Layer 12 of a small transformer language model trained on English Wikipedia (21 layers, counted from 0, width 128).
A neuron adds its activation times its output weights to the MLP's output. To switch it off is to set its activation to zero at one token and run the rest of the model.

Output weights of the MLP neurons that the questions are about. A number n stands for n times 0.00031.
n10: -120 -26 160 133 -156 130 -128 102 -4 -72 -219 59 -77 -206 44 -90 18 141 -43 -103 -68 -42 4 -139 121 -44 84 322 -152 121 -69 -26 105 13 -25 52 327 0 52 71 89 -48 125 -26 115 -117 35 -9 -29 -370 45 347 -357 84 212 -216 62 345 96 -148 128 -122 80 -58 70 -4 470 -78 -66 175 -39 -23 -19 -217 -4 46 -50 -32 -36 159 85 77 0 52 94 -4 93 154 26 43 -47 -52 -283 129 165 -79 72 209 21 -243 -18 -245 -137 -258 -111 -362 270 125 -30 -184 22 -45 -153 138 -24 -255 -237 -246 131 -56 -62 21 342 26 54 -123 86 -59
n29: -118 227 141 -3 87 10 -210 115 -64 141 -103 -131 -116 153 193 146 -39 178 22 -164 -51 110 0 3 -93 -111 50 125 34 -4 68 -190 70 83 97 -56 -104 -148 -65 -133 -11 46 -55 104 149 -45 -157 -28 -77 71 -141 144 93 -156 83 133 57 76 -33 -136 -85 -97 -70 301 -124 185 160 36 24 98 -14 -54 137 30 -26 138 -58 -11 -50 -70 146 -142 -45 65 -151 -17 27 -7 -175 44 -67 108 -251 -156 192 130 -205 10 -10 -68 73 -255 -195 -232 228 90 132 27 71 76 238 36 83 -89 65 -133 -4 -31 -122 -6 -64 33 68 -179 -125 11 32 -145
n45: -78 -152 -77 -256 -17 -96 45 45 -188 -314 -36 -154 -168 -71 -29 15 -196 -204 -88 101 -21 222 -91 -44 -106 46 7 26 54 65 0 -101 -151 -60 -38 189 -15 176 -25 -14 61 273 -183 199 -149 106 -39 0 72 11 63 106 14 91 37 55 258 -104 -88 -4 244 249 -81 62 -33 -158 -108 152 82 -61 -77 -26 86 87 -57 -48 -137 70 -124 252 -69 12 -11 -53 -46 -172 113 223 25 -42 62 -29 86 -93 151 75 188 -132 -10 35 -8 -54 41 -149 70 -74 0 224 125 167 136 77 -188 -49 -195 -85 53 -225 210 -39 146 75 3 28 17 45 -100 0
n50: -62 -181 -4 -21 -139 -101 -55 -129 328 131 -273 -122 107 -119 -62 45 76 96 -50 -21 -25 -46 134 -74 175 -153 -17 -125 294 42 60 119 46 -161 0 -148 201 178 -26 96 -202 315 60 -83 115 155 -136 -87 370 -61 32 37 -86 -36 -54 140 236 50 75 -81 192 195 24 -346 -65 146 182 202 -167 -92 73 -36 -157 221 -225 354 -9 -32 116 59 31 48 4 17 21 -290 -17 62 -120 -9 51 -60 151 -43 -63 -215 5 120 -112 -17 -295 -71 33 -272 -364 208 0 -323 34 -71 -75 -18 248 86 -200 17 60 -281 -153 249 -111 141 -47 155 46 9 9 68
n69: 82 105 -52 112 -27 87 54 -42 4 215 112 117 -85 -62 130 -101 -112 -237 -69 -146 -129 181 248 -96 -12 -47 204 -40 -17 -105 -208 -23 83 -109 -38 16 -17 -78 23 -94 38 70 -31 156 -160 -112 -55 -27 -196 71 126 75 104 16 -86 -138 120 37 220 52 107 44 129 -129 -144 -54 -188 104 106 -114 -232 171 -86 -69 191 144 -61 195 -225 71 -88 -108 -24 -8 89 -45 -45 214 15 -107 -11 -108 -86 -144 49 193 211 -84 -26 73 248 97 -123 13 188 -146 -63 26 298 -199 0 -141 -117 -220 -334 -274 -275 126 -35 -51 184 179 176 182 86 74 -199 -57
n93: 128 7 173 170 -205 -31 138 123 -50 263 11 34 167 -78 11 -167 -57 7 -53 -80 -51 -108 141 -56 -65 -236 -27 14 0 -222 0 -166 170 172 72 4 45 -40 7 64 190 -71 -28 -77 -27 77 -110 -14 54 117 -66 195 28 -137 -104 -98 -54 18 -185 -171 107 33 48 76 32 -38 -15 277 -74 -18 -136 -7 -58 158 -155 -34 -7 179 -83 166 184 136 -181 21 104 119 -41 189 170 76 113 94 4 -89 61 -75 -128 93 -131 -21 78 -76 -81 -118 3 69 -232 171 -79 229 -21 -222 66 -83 -193 -132 38 -92 -92 10 72 13 -121 -126 -225 133 26 -228
n97: -223 -58 13 3 -70 133 -144 -43 70 -7 35 149 159 65 7 21 28 29 98 -81 -73 -40 32 -39 78 89 -116 -110 -60 26 88 54 -133 89 -47 217 284 -52 -112 152 4 11 184 -24 76 -174 -24 92 -53 -140 -183 -139 -71 109 7 71 -180 68 141 -28 121 0 -85 209 214 142 4 -101 -121 -62 214 82 38 -30 58 -50 -14 -225 -106 -244 -166 -84 -166 95 -139 23 -96 132 -61 7 -90 57 -108 121 57 135 21 159 -134 -145 -62 193 7 -182 74 -303 -138 -53 98 142 76 89 -53 -98 -60 -30 -110 -69 193 -35 -42 -115 101 174 200 206 82 -7
n101: 0 -9 85 276 -138 -5 436 371 -213 251 -63 -27 -98 -160 -129 -20 111 104 -147 149 -175 -9 165 -125 -245 -199 394 44 -134 51 -28 -98 -114 14 106 228 173 23 89 0 107 -100 -338 -237 183 136 -95 75 -128 -173 -84 -313 -84 -10 208 -64 219 59 -104 -68 -46 -22 109 -166 -235 150 263 95 -57 -57 253 25 57 -171 -120 124 -79 -35 336 55 112 -53 -143 140 -47 14 289 -29 150 -93 88 35 -383 179 -175 220 162 -186 -117 -70 -246 349 -186 -5 -56 -123 9 68 204 -59 -110 -59 -69 -173 135 164 35 287 -52 61 49 -41 -158 141 -81 -119 84 -144
n119: 155 164 -78 90 96 -288 251 -7 13 17 -55 8 -335 270 -121 -68 275 273 114 -305 -76 96 -199 -66 -64 58 -20 -123 -189 -27 -65 37 -215 83 -24 -91 -18 -24 16 -251 134 -147 119 -103 23 131 -21 78 -80 76 65 -97 201 -89 138 -172 -305 -39 87 -124 114 89 -110 30 -5 -45 69 24 50 -13 20 -138 23 230 -109 -116 -69 -103 110 52 365 -27 62 106 -41 -124 80 -21 -74 -126 -169 -163 -35 -138 -100 272 -189 73 43 -122 -44 143 75 22 -142 103 -59 -224 109 175 -54 77 339 286 -41 -107 331 67 104 88 -140 -83 -4 -127 205 -122 60 -4
n138: -138 0 -45 -93 -52 49 56 -149 107 14 76 10 90 -39 -126 -136 -114 21 -111 0 -98 3 69 315 -122 -281 23 115 -199 -101 -57 7 55 310 -105 47 -105 -42 -47 195 -109 -60 80 0 89 0 109 -10 65 134 -88 -356 33 -3 97 14 -66 -28 16 -42 -119 -57 -247 -21 -242 -13 -32 -61 -54 99 177 -67 -167 -122 -41 39 -14 -133 187 49 128 56 31 40 110 -98 157 96 10 89 105 -90 181 79 -43 -126 95 17 19 136 -29 -198 -13 190 153 -4 -100 -67 -106 97 14 -150 77 3 111 276 40 133 -85 69 -42 71 -162 -64 35 78 186 35
n173: -128 264 18 78 33 116 15 -240 -88 -20 -50 -174 -56 91 110 66 -34 118 130 -7 -139 -105 -92 113 147 143 -76 93 37 -120 141 -140 -18 -19 174 147 52 -182 52 -188 -20 217 -126 113 -219 -33 -23 82 109 262 -196 24 30 23 -25 -43 -85 -161 21 -132 55 211 -144 46 203 -148 20 -7 -132 -64 -26 -12 268 55 -7 -276 20 -8 -8 29 -19 229 -110 78 -19 -192 -36 118 -352 -74 -69 307 -110 71 -84 8 -105 -11 -121 155 40 195 -39 -41 -240 113 18 83 -29 58 91 101 58 37 -177 -242 -120 95 248 -135 46 -83 -59 22 121 102 102 -157
n175: -66 21 392 -173 -29 -161 -134 -58 118 -426 255 -87 30 -67 134 -75 13 9 -247 -202 42 8 298 52 -9 -13 -186 -136 65 210 -89 38 -103 21 -91 -124 216 -37 -123 78 226 -19 246 0 -325 -93 168 -106 25 78 357 -96 -13 92 -188 -93 31 -143 -171 -181 121 212 74 -49 212 -114 76 37 -17 -112 178 58 -9 -63 257 -62 -53 386 -92 -57 162 147 228 -72 -21 33 -170 -43 224 38 71 43 -9 -108 124 125 -133 67 -134 -117 362 28 -86 -69 -8 67 163 142 63 86 -104 44 -49 -165 -220 -29 64 -151 64 -213 -131 -61 -84 186 -65 -31 -53 -31
n290: -226 -97 -102 -31 -71 171 163 122 -25 -112 25 178 305 11 35 61 -43 -135 124 17 -88 -104 -289 75 -65 198 -34 -104 80 -208 -21 17 23 -201 34 3 -11 284 100 140 -266 -15 41 -7 50 -159 -49 24 -37 -146 -218 0 148 39 269 18 39 -36 -86 61 126 -114 73 57 201 62 -40 -36 -63 84 162 -130 -76 0 -13 -44 4 0 4 -120 -103 181 -158 0 -144 84 131 -39 -172 -20 -189 6 -33 -66 -44 140 54 -48 129 -89 -96 -75 -93 -116 3 47 23 -54 -116 33 221 97 -86 48 187 -107 -171 -91 -77 -174 0 -80 130 107 106 36 235 120
n354: -147 21 142 -16 -125 -40 94 60 -225 260 128 225 16 110 76 17 -115 -192 -19 66 -93 16 26 4 22 -192 -173 129 -82 161 41 16 133 -199 -141 -42 -269 166 -83 144 310 -56 -54 0 147 -351 -88 182 -245 148 -126 -217 -87 -183 -88 -151 68 -87 -183 21 314 -148 57 99 29 -53 -127 28 -67 -34 -21 -74 288 -317 243 36 -195 30 77 60 -197 0 13 70 25 -81 -44 -17 -165 188 182 -199 92 -83 0 -223 -86 -155 56 -114 225 140 68 166 90 39 -87 295 122 32 185 224 35 45 110 28 -13 -34 130 12 -120 56 311 -21 -44 -144 -247 -139
n448: -134 138 70 -4 -182 -25 47 16 -89 272 -264 215 -189 193 -40 -126 182 164 35 0 -144 307 71 -119 -180 -210 97 -31 14 -56 -9 -30 -25 -109 -232 -61 -117 54 -9 189 103 29 -4 -183 -298 -13 -110 -139 8 42 -95 102 -56 4 237 -86 89 -127 142 81 -149 61 -28 -153 96 155 -41 -124 4 75 -224 -190 -186 196 -135 -55 -27 -145 -156 142 188 -53 92 -237 185 127 -21 318 228 218 51 -40 78 122 389 110 163 244 25 21 -106 24 -71 202 -99 -159 245 14 -55 -50 -198 -4 -117 52 -62 155 5 -373 -100 0 -31 -113 -342 277 62 -50 195 -18
n505: 110 -62 -202 -84 -24 142 58 79 80 -241 -29 48 -158 89 124 -187 -99 180 -106 0 27 -24 -106 92 159 63 -45 -94 -75 0 46 49 -70 50 -6 -41 131 86 -127 -48 -287 87 -56 9 -7 -16 3 122 103 -54 190 -73 -9 -3 48 114 -67 16 111 26 209 -41 -37 52 51 -164 -138 253 9 -35 68 -3 -179 -61 15 -76 -26 111 80 -75 0 -142 0 87 -56 12 115 6 59 89 -116 -26 49 104 79 142 49 -166 90 37 -20 -241 -108 71 99 -101 -75 80 77 45 13 -178 169 -84 10 268 131 -25 -217 -136 -51 -33 -108 155 95 -158 -20 66

Each question names a token from some text and the token that comes next. It shows the activations a of the neurons there, in the order above. A number n stands for n times 0.0093.

Then comes g, the gradient of the next token's log-probability with respect to the MLP's output, scaled to length 1. A neuron's effect is roughly proportional to its activation times (output weights . g). A number n stands for n times 0.00074.

" S", then "pr"
a: -8 118 -1 104 -3 -13 -4 -10 -13 -13 -1 0 46 -18 40 -17
g: -21 80 -23 -105 46 -179 -29 170 122 -117 -33 -15 143 40 -63 31 25 -59 -119 17 93 159 33 -94 -80 -123 -232 -26 141 0 140 206 304 6 -38 -109 39 -116 313 26 19 -134 81 -252 -168 102 -13 146 71 -205 177 -33 48 80 50 -2 75 249 -114 -103 -103 123 111 -161 -48 167 39 -119 94 152 -94 -66 -74 -115 41 151 137 -115 13 -104 -90 -133 -240 -30 215 -75 -32 91 172 121 -36 62 46 -98 -134 95 -64 23 79 237 -2 1 138 -57 143 -56 -282 -178 118 1 -69 57 -132 47 -128 150 -108 18 -110 -194 5 -112 -190 87 38 80 -16 -114
Which neuron, switched off, lowers the next token's probability most? n50

"m", then "ond"
a: 333 48 -7 -11 27 -3 -16 -1 0 266 -7 326 -15 13 -10 -4
g: -192 -27 185 -144 -115 -136 100 -77 56 76 52 3 144 85 223 -98 113 -32 -164 -101 -6 89 119 -111 102 112 57 -99 108 9 -66 -70 154 75 1 48 67 -249 39 -311 83 29 121 109 -70 -155 110 -86 69 57 217 -54 -237 14 -204 83 235 -21 -12 138 30 140 19 -158 182 -301 -161 -30 100 -24 -84 84 -86 -28 174 -125 -19 222 -31 169 104 -150 -57 4 -169 -85 -50 89 174 42 -1 60 110 0 4 -128 -30 -74 -165 -33 67 63 -72 52 -73 347 -68 19 -55 -77 40 114 -202 -29 -165 -76 -124 -159 250 20 111 -57 -111 89 10 -62 40 -53
Which neuron, switched off, raises the next token's probability most? n138

"s", then " K"
a: 200 -13 -9 -8 -6 -17 74 -11 -18 -15 56 -7 14 1 -7 -7
g: 9 -295 2 15 -51 -197 -132 54 67 -96 177 -63 -173 186 -70 56 27 116 -232 24 -123 62 -55 -237 -205 65 -22 322 93 155 -9 -83 111 -74 0 -6 16 -100 81 -68 8 9 165 54 20 197 -31 -146 -55 75 -94 68 -174 10 -26 40 167 34 72 -75 49 225 118 -6 221 -67 -13 -37 -187 -178 126 -151 -78 -78 -112 155 -53 124 -150 115 -26 -303 61 72 247 -21 93 97 169 173 -116 32 -131 -15 -21 -67 7 -73 71 68 110 146 50 -72 -160 149 102 225 127 45 -126 -130 -68 -53 -156 -77 -160 1 -98 21 288 27 -27 -46 -91 8 10 -52
Which neuron, switched off, raises the next token's probability most? n97

"d", then "e"
a: -8 -18 -13 0 -18 0 -18 -17 -18 -18 93 -11 -16 125 225 -16
g: 0 343 -92 162 91 -79 101 59 32 -104 248 -193 -185 -175 -49 72 8 -123 -238 39 -129 -28 63 -10 -10 112 4 -190 -8 -222 138 -49 102 113 -51 -32 -2 14 -97 199 34 3 44 -75 22 -14 24 241 -118 77 128 -72 155 114 -49 -150 -10 -92 -218 -177 -36 -17 30 30 200 -152 99 215 52 -91 -168 -58 -105 -73 144 -166 32 150 -82 35 339 -237 -265 101 88 22 -54 -172 7 126 -17 -124 -25 -35 50 -23 -131 -120 -35 4 155 -125 10 91 8 83 102 -172 -62 -93 63 72 79 190 74 145 194 30 -33 48 27 -94 -88 -155 115 -7 3 97
Which neuron, switched off, raises the next token's probability most? n448

"D", then " in"
a: -18 129 -15 0 -2 0 0 -17 -4 131 -9 0 -18 -7 -12 77
g: -116 99 -105 -140 50 85 23 231 0 -175 -26 130 18 -49 30 36 -41 11 -80 7 -98 -125 31 75 -159 171 -17 -22 -238 32 -117 -79 -106 59 -153 -11 -67 145 20 -5 -133 67 -81 -46 125 108 44 -137 133 -81 -53 144 196 -111 116 -99 26 -101 27 75 -87 -121 81 55 236 27 39 -7 -35 231 119 -116 52 -10 98 71 113 -82 177 -115 113 98 -80 -202 -38 12 204 18 13 -89 13 -58 147 170 -63 28 -42 101 53 -17 -386 -191 52 -130 83 -128 210 -257 -111 31 -94 -218 63 -101 174 64 237 297 -196 -25 -192 -61 75 -50 -43 75 231 -57
Which two neurons, each switched off alone, lower its probability most, in order? n138, n505

"S", then "A"
a: -18 198 -7 216 0 0 -1 468 -1 -6 -18 0 1 -18 -16 -3
g: -55 -21 -79 76 -22 55 -31 -147 -89 138 -48 -67 -357 -42 92 88 -195 -83 85 142 -49 -13 -39 54 -208 -142 -27 168 223 191 -182 46 -31 27 -27 -58 5 -42 140 -59 63 -78 104 212 -35 -98 -103 8 -137 -75 233 -67 -91 22 76 -90 50 -95 98 158 150 -71 92 25 -34 -12 234 -183 12 -42 -224 34 70 187 14 19 -55 59 103 56 71 31 193 4 -92 -73 -136 12 42 12 72 -127 -155 -37 43 65 353 -99 36 141 66 -2 -103 7 -187 -194 -25 315 -23 82 23 77 -125 -241 128 -239 25 -87 105 -92 224 -79 -138 4 -125 -62 162 141
Which neuron, switched off, lowers the next token's probability most? n101

" the", then " ch"
a: -3 42 -18 19 -13 44 -16 -1 -15 -4 260 -17 -10 20 189 -7
g: 221 -22 -86 77 -35 120 114 129 154 59 -30 27 -197 -111 -62 164 194 52 46 157 142 219 -52 79 12 -175 64 -78 -5 153 -217 117 1 -18 -63 13 26 -14 -4 70 -122 -49 -46 64 -398 12 79 95 -143 15 41 24 -10 95 -181 -55 18 -82 234 38 -246 92 -153 -14 -15 -23 -30 121 -216 -154 -84 165 -64 231 -41 -150 -80 -76 157 -19 -150 214 170 -88 28 -182 -40 138 -176 -96 63 -53 99 37 16 138 204 -37 4 137 -188 6 -225 155 89 -119 62 -126 28 -192 100 -141 -121 -16 49 -169 4 10 21 -67 -174 150 110 97 113 -12 -96 -48
Which neuron, switched off, lowers the next token's probability most? n448

"5", then "N"
a: 36 55 -13 107 88 0 -1 6 -1 -10 -8 -14 368 -1 0 -5
g: 227 -57 134 79 57 114 79 -20 102 -205 76 12 111 74 129 -7 82 -86 -105 -6 89 139 -32 -62 -207 11 -79 116 53 -234 -110 -58 -47 -172 -170 110 331 -113 -285 -11 -117 -41 -111 17 42 88 -97 120 50 -83 145 41 109 314 83 24 43 103 -158 -11 -60 -27 -150 -148 28 147 110 103 46 -140 31 154 157 3 -3 -148 110 -52 8 78 -47 45 -71 113 -13 -38 -20 71 308 274 -93 5 -156 -112 63 -135 116 -232 -91 37 -20 14 -202 51 -5 -280 -239 -190 13 -80 -71 -63 -15 -81 -30 83 93 53 -91 127 -84 60 -52 32 -121 84 -69 194
Which neuron, switched off, raises the next token's probability most? n290

"in", then " at"
a: 0 -11 39 -1 0 -4 -15 0 -3 -1 149 -3 199 -10 38 -6
g: -158 49 -25 -81 7 -95 -67 24 -127 130 24 20 70 -13 -82 -64 -48 84 45 71 -36 98 -14 71 11 320 -61 95 -20 -69 -44 89 49 113 -138 -33 -147 121 -134 62 -161 23 -37 -184 -245 39 -12 -189 324 5 43 12 155 -172 -27 -106 -81 -201 108 157 62 -39 -163 151 49 -36 -113 -200 -6 57 129 4 12 1 146 88 63 -56 464 34 -22 107 -33 -68 -116 -83 78 156 -71 -87 -4 84 184 66 19 163 -103 -69 -29 -80 3 -178 136 209 -13 65 229 -69 -88 -137 102 -119 -239 -111 78 76 -21 103 3 -62 -40 -354 -101 37 168 31 118 -114
Which two neurons, each switched off alone, lower its probability most, in order? n290, n173

"ial", then "s"
a: 131 37 -13 -6 -2 -8 207 16 -15 -3 76 -16 281 225 0 -6
g: 85 98 330 -51 104 -7 106 21 -64 -148 23 -199 164 -146 272 29 -86 -228 50 -3 57 -102 -345 25 -140 157 86 -36 48 -68 0 -97 220 -180 29 -16 -154 68 18 -173 38 76 78 -15 -86 -43 98 75 -71 82 -10 2 -7 -49 1 -91 204 -26 -16 13 -226 46 84 -161 87 -24 31 38 31 93 -36 -34 -15 -115 100 -2 4 167 -117 249 20 -152 120 119 -135 169 -4 -79 102 -88 -59 -121 29 71 65 20 266 117 117 13 242 53 -94 -82 179 90 -128 84 61 61 -94 -213 -226 -290 -89 -195 -18 -70 -48 -90 -97 -124 23 123 84 -143 139 73
Which neuron, switched off, raises the next token's probability most? n97

"y", then " the"
a: 118 -13 -10 -12 0 -15 144 120 284 -17 -13 0 -18 54 -3 6
g: 6 -298 160 -43 -54 -131 69 -47 -30 -118 110 -183 -41 40 -111 -145 87 127 -82 201 1 -36 58 -39 -16 -12 -51 209 70 190 -110 -138 89 -72 -69 -24 -112 11 107 -18 111 -85 218 172 45 136 -18 -119 3 -77 221 -10 -93 206 -23 169 145 -121 4 79 97 211 54 150 -21 -139 142 -40 44 182 85 34 25 -127 -12 -49 4 140 -51 -8 -99 -245 124 -112 163 14 333 -165 106 -77 -97 29 -85 62 -351 -181 -79 -227 79 28 86 -119 41 -274 -30 -25 3 137 94 -30 -59 -115 133 -94 -77 51 -118 -55 -156 -141 88 214 -5 52 -7 17 -104 36
Which neuron, switched off, raises the next token's probability most? n119

"e", then " a"
a: 0 -10 0 0 -4 4 7 0 -2 0 -8 290 75 -15 103 0
g: -119 -115 -70 50 81 -251 178 6 18 138 -56 44 -110 -58 -99 -135 -112 57 67 -41 29 100 -129 57 -89 9 8 -61 210 150 -41 -23 22 19 -250 12 -297 44 110 -152 -74 -13 179 274 -250 28 -42 -157 -120 -88 138 -36 -204 127 36 23 28 -126 146 169 -13 -76 313 92 19 25 132 -68 -195 -112 128 -6 78 249 -108 -18 -273 64 14 -72 -164 -99 72 -66 95 -34 -67 183 152 115 19 35 -117 -46 166 85 -34 24 70 -14 156 27 -2 76 -169 -96 39 25 298 62 -71 78 -101 -153 104 103 88 10 -19 -23 216 -4 57 -15 -124 -10 -86 -247
Which two neurons, each switched off alone, lower its probability most, in order? n175, n448

" A", then "ber"
a: -11 19 -1 16 0 23 43 -15 -6 -9 66 -9 -7 -17 9 213
g: 101 253 -5 78 -52 -85 43 71 73 71 22 -17 66 75 54 50 202 183 -169 111 -27 -94 -45 227 176 161 -123 -18 34 -181 166 -122 142 77 -77 112 -57 -43 -111 76 -87 28 -145 -134 -116 96 -27 176 94 -98 13 259 -101 -93 -60 -69 -60 56 -8 108 -146 91 13 136 -191 -97 -9 92 -51 -191 40 -85 10 -55 11 27 129 -52 88 168 44 -159 115 -43 -71 -17 -21 37 31 -113 -205 80 -115 100 -30 -160 170 38 -154 -93 -391 -125 -186 98 148 -47 98 -122 113 -77 178 -149 -8 -61 -253 170 -16 72 -19 -9 -61 -265 241 16 206 67 -67 -144
Which neuron, switched off, lowers the next token's probability most? n505

"N", then "C"
a: 1 -9 12 88 -17 -2 -3 -7 -9 -15 5 0 385 106 -6 -3
g: 177 -179 -107 82 127 -35 216 50 -24 -84 -59 -159 -153 53 106 -154 -130 -10 162 116 -54 -15 145 -83 -9 53 -17 -151 -52 -59 125 34 150 -77 -16 -63 -175 5 62 144 135 8 -56 35 -23 189 -162 11 74 51 244 35 53 -40 34 135 -25 114 11 128 124 -118 25 -71 -219 30 64 45 8 -103 -31 38 120 -122 -54 249 -105 241 57 -31 -50 -70 -118 106 -147 -183 181 -29 24 -43 262 -69 -225 -12 41 -159 -397 16 -126 -100 64 124 -212 -12 -282 -83 -22 33 -94 -41 71 248 -14 -134 25 -28 -126 -147 194 70 69 129 156 23 -160 82 98 29
Which neuron, switched off, lowers the next token's probability most? n354

"s", then " includ"
a: 253 9 65 -18 -1 -15 45 -5 0 -15 199 -17 -16 -17 0 1
g: -207 -146 -6 -29 26 -184 -90 97 -146 38 -48 -143 99 25 -39 -17 -2 119 2 85 8 -122 97 -92 65 26 117 141 -21 160 91 265 57 -105 202 10 -84 176 110 147 157 39 56 -117 175 -65 -29 14 -42 -199 259 -107 20 134 195 -196 12 204 -18 -149 -19 -6 -111 -90 -47 127 -36 192 29 141 77 24 -72 9 -78 6 -45 -58 -163 243 150 -65 138 326 -207 12 53 -101 -63 73 121 -47 7 53 -15 34 108 -198 -96 -21 0 -51 178 39 47 15 -120 -241 32 -314 -52 -53 54 -159 -25 135 -178 -85 -8 -153 -249 -228 12 -91 14 -51 17 109
Which neuron, switched off, lowers the next token's probability most? n10

"E", then "-"
a: -18 -3 31 0 -3 0 0 17 -17 -13 -18 -13 151 -2 246 -11
g: 31 134 -254 -18 86 -83 -165 5 -33 124 0 124 145 -185 78 -50 124 -86 82 7 -34 -52 8 -19 196 40 32 36 19 12 108 -209 -67 28 -198 51 99 39 43 15 -144 -104 -11 -85 100 -202 127 -387 1 124 84 79 -146 -109 164 -172 -295 95 -86 -91 5 100 133 -69 -65 -245 54 107 -174 79 -45 -29 -103 153 83 168 65 33 -134 27 62 73 65 -242 56 -111 -98 -12 -94 36 -29 -21 -82 -18 -4 132 -98 158 113 -13 -245 181 124 -15 262 93 138 29 89 -7 21 -13 -174 310 177 19 -29 -82 -115 -5 -189 145 112 48 76 84 -54 -149
Which neuron, switched off, lowers the next token's probability most? n448

" three", then " year"
a: -8 191 -12 -7 7 -17 -16 -2 178 -18 -18 -1 174 -3 -5 -14
g: -103 326 5 75 -32 49 157 -136 -171 111 -178 -183 -41 188 -41 9 -98 114 123 -44 7 -49 -163 107 -130 175 15 82 -49 113 -94 219 -24 -125 119 -133 1 54 -134 -75 144 -125 -205 44 -66 -32 189 67 -38 -129 24 235 65 -59 -71 -53 217 -132 31 -13 144 -42 -121 113 344 62 125 101 1 9 -148 -60 55 -106 45 -23 -17 -112 -48 27 -85 288 -79 -6 -50 -72 -72 219 -221 -149 55 78 8 -60 7 -94 28 -55 -125 83 93 -24 76 -129 -40 -111 78 -132 -178 65 -116 -139 127 -182 120 78 -127 310 -191 81 63 0 -67 -57 -84 155 38 104
Which two neurons, each switched off alone, lower its probability most, in order? n29, n290

"im", then "as"
a: -14 -16 -8 0 -6 35 0 -10 -4 -7 132 -15 -2 -18 179 -15
g: 110 235 -75 -142 142 69 -40 -111 21 210 -110 52 158 -152 -62 -67 -12 67 -212 21 70 32 26 157 15 63 96 -21 6 76 33 -184 -158 17 -69 21 -121 -113 -74 -113 51 25 134 28 -23 -3 63 151 163 -141 -96 -137 119 238 -70 40 -1 -22 -58 21 96 -144 61 -26 -48 -117 3 -9 -13 -291 -80 56 139 -92 -71 -34 -178 279 -15 42 -31 -105 56 69 107 76 -120 22 90 35 -3 27 230 141 89 54 98 13 19 -33 40 -215 62 144 -123 -292 -4 183 129 -46 116 -194 -84 -84 -244 -21 -160 -120 90 100 -379 17 37 248 65 -90 247 -161
Which neuron, switched off, lowers the next token's probability most? n448

" of", then " 9"
a: -3 68 -11 0 -12 13 163 -13 0 6 0 -2 -1 -6 -6 -4
g: 186 -38 -99 -22 38 -1 150 -74 -20 -49 -120 98 39 194 162 -254 -290 91 74 77 -2 -193 158 21 -18 -64 160 73 14 -4 36 -161 -47 165 -40 -37 275 -167 -53 128 107 -7 82 -245 148 18 173 -40 20 195 -36 13 79 3 -129 175 -112 17 -98 -92 -114 -145 -69 -44 -17 101 122 92 5 5 15 20 103 93 82 -33 -269 -34 -45 -138 -158 -22 -232 20 -64 -144 -172 275 67 260 50 128 45 -54 189 79 24 -9 -125 -164 -33 -221 144 -99 59 -65 81 84 -15 52 -257 89 65 56 31 -136 47 -138 5 62 85 156 4 -1 -247 -147 76 -123
Which neuron, switched off, lowers the next token's probability most? n97

" and", then " to"
a: 60 146 205 -1 -7 -2 67 -13 16 -16 -18 -2 72 10 -18 -2
g: 186 237 -48 -163 1 4 48 -13 37 229 -120 34 -114 -53 -27 -83 -147 -38 109 33 -92 -167 -12 85 133 87 85 -58 26 103 70 -156 -109 249 -178 -19 98 31 -218 -6 -23 -66 -120 -114 83 58 -59 6 203 143 -32 96 142 -240 -64 116 -27 231 32 -69 55 -18 25 61 -262 100 -19 16 -114 112 28 -54 65 -133 -19 -112 -17 -7 -7 -264 123 172 169 -191 -122 -187 -114 94 5 -22 10 -108 158 69 181 76 -62 163 -47 -184 175 -85 -1 -244 -136 -33 111 155 -215 44 67 46 -48 -29 121 -126 155 -105 57 28 -56 51 297 -190 201 -66 -52 -100
Which neuron, switched off, lowers the next token's probability most? n29

"t", then "ah"
a: -12 266 0 221 0 0 -2 24 227 0 8 -10 -10 -9 9 -7
g: -4 -29 59 -26 -211 -224 -232 199 -67 -189 26 -89 -266 135 20 -38 64 -236 -14 -47 29 93 -102 167 45 29 -118 159 -152 -15 -166 -213 -200 27 -22 75 93 -48 124 77 75 343 47 23 85 -11 30 -7 114 33 28 15 93 -67 -146 15 -26 41 304 97 61 -118 6 -76 53 133 -78 -94 -150 115 120 -71 -215 48 -130 45 4 -41 4 -101 65 -78 140 245 -67 -77 -127 -113 73 -170 -90 124 -91 127 -77 -11 166 -103 44 -54 -178 18 84 -32 -59 -63 61 -126 -44 190 -156 67 255 45 90 191 38 -6 174 -31 106 102 217 -80 -250 21 82 38
Which neuron, switched off, lowers the next token's probability most? n119

"-", then "D"
a: -17 -4 354 -16 -1 0 -1 23 -4 7 -18 -1 -18 -12 -3 -7
g: 84 78 -190 -105 -105 45 -7 241 101 5 30 -206 81 -26 -128 103 52 -241 48 -56 -1 237 -26 -214 -32 80 -49 62 47 -175 81 -31 -138 -9 -15 10 99 70 -64 6 36 -143 -40 -153 -119 179 -98 -59 -142 50 255 194 78 141 83 50 119 233 -43 137 -56 119 -201 -100 -49 89 -10 -55 159 -19 -74 102 -183 -161 36 -41 304 -144 -210 188 16 157 36 8 -133 -263 103 97 149 -95 -56 -8 -237 -22 -114 -22 -8 -246 47 101 47 231 -14 -89 92 -51 -3 33 79 9 84 232 0 -63 -93 14 -34 -129 -95 33 -69 -104 -10 -60 46 -164 176 198
Which neuron, switched off, lowers the next token's probability most? n45

"ant", then "e,"
a: 182 -7 0 0 31 -17 39 0 -3 -16 -13 -8 -15 63 -4 53
g: -206 4 4 -128 109 -39 53 -35 -161 11 230 66 23 -305 -103 -161 104 -82 73 -54 -38 -166 -81 -195 5 -17 -143 98 -50 -200 58 -172 -122 78 25 -102 95 -63 6 125 57 31 20 -96 -139 69 -75 182 122 -23 -3 57 -153 27 118 239 195 163 -23 45 -78 88 -148 -50 -32 -171 54 -56 119 10 -47 -88 44 -179 55 -17 180 108 -195 46 52 -153 -153 -190 45 116 -151 -2 207 106 31 -170 -121 -97 104 -69 102 -17 -214 155 130 -75 68 51 -115 185 137 102 214 87 -193 118 66 197 -212 -47 120 28 69 -29 272 1 44 237 -48 68 -55 2
Which neuron, switched off, lowers the next token's probability most? n10